Layer 9 of a small transformer language model trained on English Wikipedia (12 layers, counted from 0, width 64).
Take only the direct path to the model's output, skipping the later layers: a vector added to the residual stream pushes a token's score in proportion to its dot product with that token's output vector.

Output vectors of the tokens that the questions are about. A number n stands for (n - 500) times 0.0057.
"ation": 426 481 603 453 456 477 590 575 494 415 380 407 434 429 558 506 497 558 431 667 449 666 287 759 456 316 626 408 403 828 574 461 654 536 353 620 356 449 483 466 736 606 507 586 310 401 546 631 462 344 452 447 547 386 360 737 521 437 406 456 647 485 684 320
"ificant": 492 592 658 586 702 247 376 657 460 350 499 592 410 495 471 589 426 475 655 340 348 484 434 684 391 416 721 467 564 601 828 377 632 367 491 596 516 310 745 298 494 563 366 386 477 665 299 723 267 484 755 324 458 295 385 499 816 393 682 323 655 503 574 271
"iv": 388 439 696 538 398 473 522 454 538 500 565 603 576 447 428 475 501 562 591 434 354 457 615 494 484 611 445 527 494 659 548 673 610 500 421 415 647 598 468 500 584 492 658 420 452 370 442 708 365 517 366 424 513 451 284 528 520 474 390 583 414 521 393 485
"ly": 642 453 499 459 503 323 444 581 509 433 589 357 468 723 678 482 402 474 318 484 325 304 682 288 583 467 517 315 581 524 406 553 646 274 517 519 390 659 534 514 471 853 599 235 418 464 454 683 478 567 546 410 671 396 609 665 539 453 335 503 613 506 687 425
"atives": 434 442 675 602 658 576 503 633 421 350 494 542 470 406 542 438 551 486 434 422 331 532 315 786 520 131 757 629 445 749 723 433 713 441 346 581 618 344 483 477 591 689 576 468 230 338 473 621 327 385 632 587 482 376 238 503 724 412 318 429 649 513 535 474
" debut": 501 629 574 527 569 461 461 601 418 389 546 834 326 459 596 288 526 564 490 371 627 537 498 654 362 198 568 629 158 554 239 419 452 383 408 494 596 416 522 333 456 755 604 470 663 539 474 590 451 518 677 364 523 529 390 712 532 502 319 577 474 488 892 324
"elevision": 631 471 636 537 505 524 282 819 445 465 681 626 323 579 523 277 369 421 532 287 620 461 434 479 404 342 478 566 50 703 717 476 676 421 384 627 743 403 511 438 731 741 699 468 406 504 436 571 239 548 557 397 536 341 285 698 693 368 441 332 546 686 641 267
"bert": 402 608 671 496 568 405 289 804 491 599 656 670 351 566 424 263 428 362 552 434 356 296 632 481 410 155 505 689 263 421 638 463 775 385 255 556 501 460 607 427 425 498 573 182 573 701 366 535 458 578 663 569 309 626 374 802 781 481 318 467 599 569 674 566
"ised": 384 675 586 552 661 281 468 569 439 390 565 528 492 637 626 573 318 462 676 546 457 517 714 586 538 462 603 569 457 605 440 557 657 472 445 500 453 615 409 511 613 678 701 174 503 604 387 683 289 466 540 220 363 489 342 388 619 412 410 335 472 427 624 268
"abit": 548 445 657 562 654 426 304 558 427 653 662 421 348 380 275 373 608 402 362 568 293 418 740 649 451 496 552 638 431 588 553 532 667 447 465 508 512 274 635 533 476 663 328 477 479 620 252 679 258 512 597 382 317 416 508 772 693 431 473 235 577 733 738 367
" a": 615 564 413 508 521 502 518 381 546 600 398 525 401 470 536 556 670 505 431 504 525 512 483 524 471 443 600 496 615 458 481 479 356 469 545 451 443 377 436 376 448 604 594 490 453 460 464 603 543 497 620 368 543 583 612 474 437 536 571 521 438 429 440 564
" =": 557 404 556 502 345 365 410 461 423 541 785 595 425 373 421 515 543 312 445 335 365 639 387 593 622 715 522 562 262 504 509 630 553 522 382 383 489 503 345 420 706 687 360 353 644 704 489 482 321 513 464 540 272 438 525 411 560 489 671 388 745 641 855 519
"ize": 454 546 633 519 649 318 453 462 481 603 515 503 460 704 663 634 331 523 563 392 572 416 715 570 524 371 700 547 463 799 348 335 738 476 415 562 386 517 419 490 617 791 462 232 448 699 460 666 256 362 712 304 319 422 424 555 584 472 413 237 412 687 437 260
"lish": 675 460 526 505 535 271 422 699 356 155 445 642 266 629 365 453 477 715 681 466 408 397 611 540 453 281 568 810 367 710 713 273 657 159 457 832 690 583 509 286 303 694 307 395 334 734 398 641 555 508 471 389 407 495 292 863 762 429 539 256 671 639 469 403
" chart": 417 477 542 626 483 363 325 750 457 555 368 528 208 544 358 307 516 637 495 467 668 436 529 574 336 549 620 663 243 517 343 189 488 421 652 610 753 399 576 372 534 677 467 669 601 413 563 672 478 545 582 499 373 319 541 516 618 439 513 454 471 571 814 310
"est": 545 478 564 486 473 506 419 473 543 512 541 483 516 434 526 460 716 589 636 522 542 416 568 486 385 406 485 571 449 394 739 546 678 266 304 431 400 562 508 587 673 537 506 590 566 388 471 662 243 566 426 541 570 389 510 390 598 429 352 695 324 426 601 402
" War": 417 523 471 552 638 478 413 677 525 454 630 472 440 557 486 445 498 556 553 450 503 401 625 527 391 401 590 490 283 576 635 584 446 299 459 574 501 452 505 415 614 419 530 376 476 519 258 477 391 463 483 599 491 506 415 749 591 502 414 542 725 534 539 490
" in": 372 446 367 451 494 533 485 486 524 513 440 501 463 524 532 589 596 515 523 585 512 625 418 468 562 528 458 486 467 543 415 445 367 584 456 401 489 538 462 396 372 630 464 568 488 464 607 609 626 465 485 413 608 572 590 496 416 540 526 564 404 483 488 564
"ague": 360 537 733 490 701 498 327 777 451 427 666 767 355 647 507 123 398 483 816 400 417 537 519 625 427 386 547 660 315 668 718 241 517 351 319 513 518 352 524 549 646 343 486 401 467 718 369 606 494 644 549 358 350 421 458 287 583 370 441 686 327 649 717 460
"sylvania": 483 668 728 555 548 367 404 560 291 456 669 458 487 559 354 303 527 592 769 387 578 499 607 704 450 411 641 489 329 591 670 232 618 415 471 440 308 501 698 184 804 758 527 367 540 557 284 591 194 382 804 358 297 433 116 781 739 493 443 277 718 691 519 325
"odes": 518 497 612 539 510 270 218 822 419 590 540 622 361 278 510 324 523 670 637 405 126 616 471 461 519 424 608 559 578 622 600 517 612 411 410 431 663 391 594 458 657 799 391 578 248 569 448 627 340 550 633 548 185 412 463 573 677 390 387 343 717 421 672 438
" people": 478 421 479 591 714 505 547 555 518 443 510 463 367 524 435 519 595 528 741 311 480 449 544 446 453 571 595 504 522 441 471 416 561 417 267 443 612 327 607 452 478 632 471 567 360 477 477 697 561 463 576 545 434 408 538 519 516 506 517 343 543 536 543 471
"bum": 577 582 740 556 613 474 382 544 439 601 758 579 224 664 537 237 454 528 482 346 441 494 612 463 242 351 699 539 28 567 337 426 627 233 440 646 705 348 542 390 467 587 559 491 531 537 568 553 546 483 784 433 340 436 342 505 812 429 611 341 367 591 848 392
"ã": 573 473 669 456 743 597 316 536 442 462 584 637 507 371 457 483 393 625 627 372 352 407 533 526 350 451 518 540 265 655 746 346 580 314 557 647 514 420 441 415 560 462 629 460 535 630 409 568 492 582 569 240 238 648 394 599 645 432 442 346 499 635 702 384
"ris": 690 431 711 502 585 421 311 773 448 511 333 641 581 685 439 332 424 444 464 557 478 514 518 561 544 335 457 399 586 463 460 434 513 538 391 495 555 297 463 395 685 674 375 406 597 501 353 690 635 471 441 379 252 489 374 688 631 481 476 508 667 492 398 659
"ating": 454 667 670 522 491 446 628 543 455 296 352 525 480 494 406 441 562 457 453 581 487 519 304 730 563 258 620 525 548 717 736 436 518 366 466 724 543 494 483 538 563 587 551 393 321 568 646 675 445 216 506 301 511 280 383 631 558 445 446 398 407 545 680 448
" held": 407 527 490 509 493 491 396 590 422 358 444 541 483 655 364 436 556 487 700 499 563 553 305 622 432 460 533 712 410 556 532 370 406 406 591 462 525 422 436 368 549 746 412 310 496 569 461 647 606 646 541 413 501 496 585 451 514 496 350 480 558 586 622 452
"ters": 686 376 532 548 626 492 344 601 489 598 430 289 373 457 282 336 363 407 592 535 478 521 788 503 361 394 741 668 466 753 513 485 682 382 541 532 392 382 623 344 636 597 697 273 551 728 605 570 647 377 413 270 346 451 435 269 842 484 235 491 623 493 536 529
"edy": 587 644 649 572 369 247 498 452 428 460 662 599 486 640 557 278 462 595 543 404 637 541 540 381 416 351 485 738 245 573 793 95 731 553 631 689 294 423 463 472 618 556 517 401 249 573 333 618 382 641 675 388 505 305 220 443 724 373 346 536 620 628 629 536
"is": 376 588 588 445 457 481 573 527 522 641 490 423 569 422 526 494 391 518 633 567 618 589 562 520 510 633 472 506 540 440 471 515 594 497 459 295 455 684 384 468 584 561 601 331 444 556 583 656 444 513 363 500 416 413 462 554 514 519 465 371 364 422 409 512

Each question shows what one neuron of this layer's MLP adds at an activation of 1. A number n stands for (n - 500) times 0.00084.

n323: 422 388 478 601 555 476 497 396 406 569 508 575 501 453 432 615 574 611 449 625 487 460 552 476 478 451 473 586 630 448 448 497 643 599 545 417 449 458 401 417 566 527 593 391 671 474 499 488 557 530 557 390 356 364 550 492 513 428 401 502 495 425 625 566
Which two tokens does it push up most, strongest first? "ters", "ised"

n63: 442 492 404 592 458 429 514 471 461 537 546 516 528 545 461 521 521 605 545 428 486 368 476 421 673 607 575 495 467 532 508 556 455 452 539 342 544 522 410 421 511 456 526 609 537 405 460 545 552 474 394 512 552 495 543 442 565 335 526 544 551 514 503 577
Which of these tokens does it push up most? "iv"

n281: 313 491 458 488 445 509 563 484 504 546 499 385 476 501 531 563 542 515 465 679 700 592 507 659 435 536 437 421 581 553 440 552 427 431 585 392 505 386 557 587 670 657 455 653 415 316 404 565 497 590 418 509 619 537 492 500 287 531 395 440 381 463 541 448
Which of these tokens does it push up most? "ation"

n355: 517 642 662 546 569 556 482 521 375 405 532 509 541 506 457 474 498 502 390 571 550 559 465 454 458 369 558 587 589 460 430 457 441 584 464 505 638 576 409 501 525 537 521 381 423 549 578 502 548 568 462 580 438 482 453 319 430 437 519 542 442 496 422 466
Pushed down most: "abit"

n271: 301 495 487 517 512 586 525 540 418 589 480 478 464 508 536 637 490 454 400 526 372 492 485 541 515 439 467 507 472 394 553 492 524 636 605 573 490 575 581 286 524 482 539 420 647 565 503 478 320 476 439 596 640 392 600 292 457 466 603 442 518 604 546 473
Which of these tokens does it push up most? " ="

n25: 484 373 592 396 544 605 564 423 392 471 574 483 398 584 596 480 564 371 474 521 427 521 506 530 534 466 451 546 589 532 313 525 398 580 380 560 566 455 509 315 413 657 634 583 717 438 528 417 497 529 509 539 533 570 435 422 481 431 449 483 457 618 548 436
Which of these tokens does it push up most? " debut"

n128: 401 357 546 705 505 417 404 443 527 543 489 364 521 473 489 563 516 420 525 370 566 606 408 459 531 497 566 537 539 475 476 544 526 532 595 373 494 331 584 542 555 582 549 513 526 470 414 377 433 561 478 612 571 438 504 590 476 634 418 545 574 528 507 382
Pushed down most: "lish"

n346: 418 450 400 384 580 510 758 525 506 359 636 468 610 502 454 516 434 647 559 505 479 298 324 403 389 541 584 549 524 525 464 480 466 502 547 471 596 447 529 551 571 397 506 497 604 458 501 489 633 468 462 438 523 387 516 487 438 685 531 479 559 474 490 518
Which of these tokens does it push up most? " people"

n194: 443 533 546 488 544 499 370 418 581 560 349 453 546 521 462 553 538 483 534 464 612 433 550 444 596 328 481 468 550 385 413 570 726 451 461 453 474 560 449 429 526 591 459 555 485 491 449 450 462 554 568 512 455 559 404 532 477 590 559 651 436 602 484 405
Which of these tokens does it push up most? "ize"

n109: 390 472 441 518 552 555 574 599 412 443 511 506 703 449 645 329 447 507 423 512 450 577 536 593 464 417 575 509 470 497 440 446 376 565 541 513 521 526 548 547 431 514 498 475 485 525 493 393 501 563 472 323 570 547 502 483 411 512 593 449 567 660 497 414
Which two tokens does it push up most, strongest first? " debut", "ague"

n321: 532 429 501 566 498 687 533 540 426 421 497 518 424 532 502 484 429 518 462 491 353 487 555 431 445 492 540 449 427 589 383 522 533 535 429 537 657 480 559 394 513 609 547 574 449 528 558 290 612 441 593 546 559 605 549 513 501 573 433 548 496 328 345 461
Which of these tokens does it push up most? "bum"

n20: 489 466 381 541 453 445 537 631 527 581 412 460 429 434 550 621 443 525 610 646 526 577 436 505 613 522 429 407 502 610 569 361 508 464 409 709 550 541 482 482 512 448 357 455 567 498 477 453 523 426 496 446 444 539 533 394 584 370 439 465 484 452 625 623
Pushed down most: "iv"

n119: 564 587 552 658 566 551 385 540 498 472 565 559 496 444 552 495 302 474 459 395 584 413 534 510 519 439 533 471 542 494 579 636 495 482 378 445 548 537 327 679 542 417 465 464 364 407 504 417 604 522 670 562 549 460 547 562 540 623 528 414 308 407 356 561
Pushed down most: " chart"

n138: 512 540 433 406 514 607 492 449 383 502 407 547 388 495 670 477 410 555 521 543 514 565 464 365 378 363 535 507 557 436 523 500 487 503 442 531 563 570 465 489 470 496 568 485 631 524 523 473 598 497 565 474 450 528 513 476 438 551 506 542 577 475 487 490
Which of these tokens does it push up most? " debut"

n186: 498 544 523 537 547 477 462 404 314 404 526 514 597 631 458 458 489 522 582 498 458 438 482 424 444 632 685 528 576 452 552 343 426 541 567 634 384 498 441 493 628 555 468 456 501 485 435 523 551 531 396 690 570 517 514 419 559 437 451 430 402 533 467 494
Which of these tokens does it push up most? "edy"

n157: 408 442 397 354 379 399 564 487 451 513 657 646 374 580 537 615 434 532 404 518 541 519 558 511 542 474 513 314 512 498 478 440 540 519 360 536 537 521 467 536 381 600 516 450 384 606 563 619 563 563 541 470 352 562 569 446 449 453 536 633 661 573 364 492
Pushed down most: "est"

n228: 557 523 596 604 491 468 436 404 464 512 484 367 507 434 580 491 369 545 454 528 481 527 546 527 385 565 494 412 441 428 562 610 546 467 561 508 566 490 520 535 453 629 436 532 464 478 539 578 321 509 626 555 498 442 556 345 558 550 476 529 512 479 654 430
Which of these tokens does it push up most? "bum"

n329: 579 478 518 466 494 432 507 545 604 465 629 497 601 540 421 513 569 549 583 456 509 478 476 428 441 429 416 520 426 655 533 378 469 461 547 499 541 461 571 548 573 405 574 498 477 506 515 253 454 464 483 602 476 516 594 416 437 628 395 544 624 432 391 469
Which of these tokens does it push up most? " War"

n82: 583 433 672 438 422 382 496 598 517 604 553 635 556 590 356 480 452 518 540 610 457 640 406 524 621 560 468 395 518 456 403 572 415 558 511 543 506 532 485 505 445 399 462 356 566 571 451 527 616 444 506 541 448 630 455 481 282 379 443 553 390 483 566 545
Which of these tokens does it push up most? "ris"

n378: 522 615 475 453 529 561 357 486 299 456 403 471 461 566 523 610 566 579 439 482 636 419 417 442 545 510 527 393 474 537 433 492 353 506 442 503 458 534 429 566 548 688 505 472 372 650 577 509 581 548 526 543 349 587 501 480 580 434 466 532 411 652 575 493
Pushed down most: "iv"

n196: 553 635 555 369 490 529 551 544 328 409 365 457 598 574 397 376 516 583 494 475 584 504 410 458 456 511 624 381 444 481 497 517 560 563 509 443 595 584 417 623 480 483 457 522 490 453 493 559 432 493 501 524 463 437 500 616 599 519 439 512 414 561 523 539
Which of these tokens does it push up most? "ating"

n334: 656 574 633 496 613 591 610 536 412 549 334 502 642 569 500 457 568 368 427 535 525 583 426 669 675 430 587 494 536 479 417 464 513 581 347 597 482 478 377 481 473 470 519 381 455 426 528 429 577 242 282 529 477 363 585 480 381 434 673 523 471 484 514 615
Which two tokens does it push up most, strongest first? "ating", "ris"

n2: 445 493 420 642 475 493 563 515 445 556 510 575 466 490 553 503 398 478 526 438 515 546 487 578 549 483 552 416 510 490 456 366 487 538 281 428 614 519 500 467 416 566 481 631 330 499 526 724 464 373 537 440 586 593 521 489 611 474 389 467 576 482 601 527
Which of these tokens does it push up most? "atives"

n125: 603 389 653 480 421 468 526 447 507 416 463 485 506 389 618 474 540 455 497 511 552 547 383 556 467 393 436 554 406 391 499 459 664 441 387 583 569 666 483 584 476 626 472 396 574 428 407 603 581 435 597 442 537 583 594 594 610 485 495 474 402 479 426 591
Pushed down most: " War"

n43: 432 533 368 639 584 539 534 497 530 460 408 439 454 439 591 544 617 497 652 443 505 448 485 471 335 540 553 482 402 475 517 465 600 500 499 403 605 420 449 462 611 458 549 470 511 376 516 550 563 532 601 406 479 459 582 578 301 568 519 451 595 566 465 549
Which of these tokens does it push up most? " people"

n313: 501 482 601 482 538 593 271 440 514 527 358 586 461 499 560 513 529 520 593 545 514 632 406 547 556 582 387 506 445 547 361 542 469 549 533 576 442 418 483 519 479 454 576 489 511 480 488 400 549 577 475 560 588 445 470 515 399 580 423 490 460 407 632 478
Which of these tokens does it push up most? " debut"

n200: 597 429 570 445 472 582 484 484 460 513 534 541 470 571 613 424 518 616 426 341 473 594 587 439 472 610 434 393 516 417 405 497 525 553 381 615 420 494 465 504 599 554 550 413 536 555 439 537 529 447 403 495 556 485 463 468 655 454 500 558 518 394 556 396
Which two tokens does it push up most, strongest first? "ly", "bum"

n288: 564 519 548 671 559 420 405 560 311 530 447 428 544 581 575 414 509 647 511 505 462 518 519 572 506 627 532 422 522 553 411 586 540 496 467 604 389 519 533 440 514 526 437 523 367 530 520 522 621 447 591 616 549 253 421 388 425 415 438 488 362 577 294 650
Which of these tokens does it push up most? "ize"

n297: 474 579 412 487 335 565 491 521 442 521 432 474 536 494 484 453 468 532 415 634 376 570 678 539 451 489 583 498 607 550 433 428 399 535 473 544 450 390 554 605 529 529 563 499 449 404 404 609 538 501 401 611 577 672 345 631 357 536 560 519 539 462 497 363
Which of these tokens does it push up most? "ation"

n7: 535 400 567 576 663 450 575 673 437 511 485 591 507 313 509 433 534 497 539 369 578 596 482 555 420 445 529 441 566 505 532 515 494 502 436 500 457 451 499 531 650 538 432 627 450 547 405 483 543 574 399 492 309 420 536 416 424 528 485 513 520 382 471 563
Which of these tokens does it push up most? "odes"

n286: 369 366 472 581 594 486 578 514 438 583 456 308 495 642 539 533 511 488 504 629 493 588 421 526 416 396 462 613 593 610 470 576 551 449 580 516 384 507 621 476 548 399 483 504 412 472 543 454 579 612 396 642 441 445 570 503 415 444 452 494 494 414 486 477
Which of these tokens does it push up most? "ation"

n31: 534 478 468 464 520 548 537 486 697 562 449 644 478 537 508 445 547 277 455 458 444 586 425 465 461 483 452 452 460 524 445 524 392 481 377 552 449 553 433 499 390 411 567 468 514 546 640 592 528 482 550 416 661 536 353 503 536 764 536 482 567 345 641 445
Which of these tokens does it push up most? " debut"

n100: 455 452 320 468 512 471 460 384 578 547 681 500 486 500 490 493 508 522 385 378 469 627 487 457 466 517 503 612 487 639 350 526 389 615 432 539 413 615 379 499 447 500 461 478 484 461 577 538 525 495 521 469 510 731 529 482 504 435 507 622 457 619 443 596
Which of these tokens does it push up most? " in"

n18: 349 525 324 402 453 477 582 351 628 428 410 430 513 537 468 593 616 389 535 566 532 444 459 398 616 485 529 491 493 514 426 496 502 582 656 582 354 329 570 551 486 518 415 427 527 490 517 555 614 646 662 359 387 516 499 519 516 515 547 605 471 438 569 622
Pushed down most: "elevision"

n214: 373 330 552 449 433 650 519 417 579 450 641 604 357 576 532 564 442 485 521 590 478 599 560 578 479 290 452 643 438 500 481 472 524 410 621 505 477 590 453 487 432 421 511 517 470 521 553 567 488 521 585 396 586 478 572 417 492 522 413 607 412 413 478 488
Which of these tokens does it push up most? "ague"

n141: 541 502 578 664 435 403 553 448 421 424 433 477 600 445 634 515 567 456 373 514 638 456 468 449 513 507 432 466 521 608 442 426 469 411 557 419 385 451 614 473 573 522 383 521 622 531 509 581 458 388 464 551 358 563 503 518 370 394 498 559 561 648 511 693
Which of these tokens does it push up most? "ris"

n35: 355 492 425 416 458 585 419 366 604 674 379 565 447 466 654 333 490 414 390 531 543 642 464 551 442 355 438 602 515 559 464 480 536 551 406 614 421 404 511 488 504 411 487 445 409 566 549 625 528 604 493 551 560 523 570 348 368 509 568 430 598 595 573 617
Which of these tokens does it push up most? "ague"

n174: 348 474 561 376 413 559 587 575 484 493 433 576 592 515 524 491 479 545 637 460 426 645 526 492 500 553 462 482 427 489 472 612 584 586 447 426 564 424 552 510 535 429 598 400 477 423 521 509 379 486 381 363 712 529 497 562 464 502 496 545 465 435 589 519
Which of these tokens does it push up most? "iv"

n173: 448 628 489 641 512 622 471 649 502 423 536 516 610 383 438 570 433 341 657 608 347 321 484 410 514 414 397 406 542 501 537 458 559 464 540 488 602 504 568 459 481 495 442 552 403 435 576 540 368 554 518 689 441 543 489 428 587 452 462 558 539 549 576 242
Pushed down most: " a"

n333: 526 467 438 513 466 547 573 563 536 567 552 494 492 429 382 525 589 320 379 508 606 456 478 507 489 450 578 596 636 618 561 424 394 601 682 563 505 454 417 459 361 465 442 483 483 569 683 499 430 502 455 430 397 579 591 419 438 448 473 543 458 432 591 439
Pushed down most: "sylvania"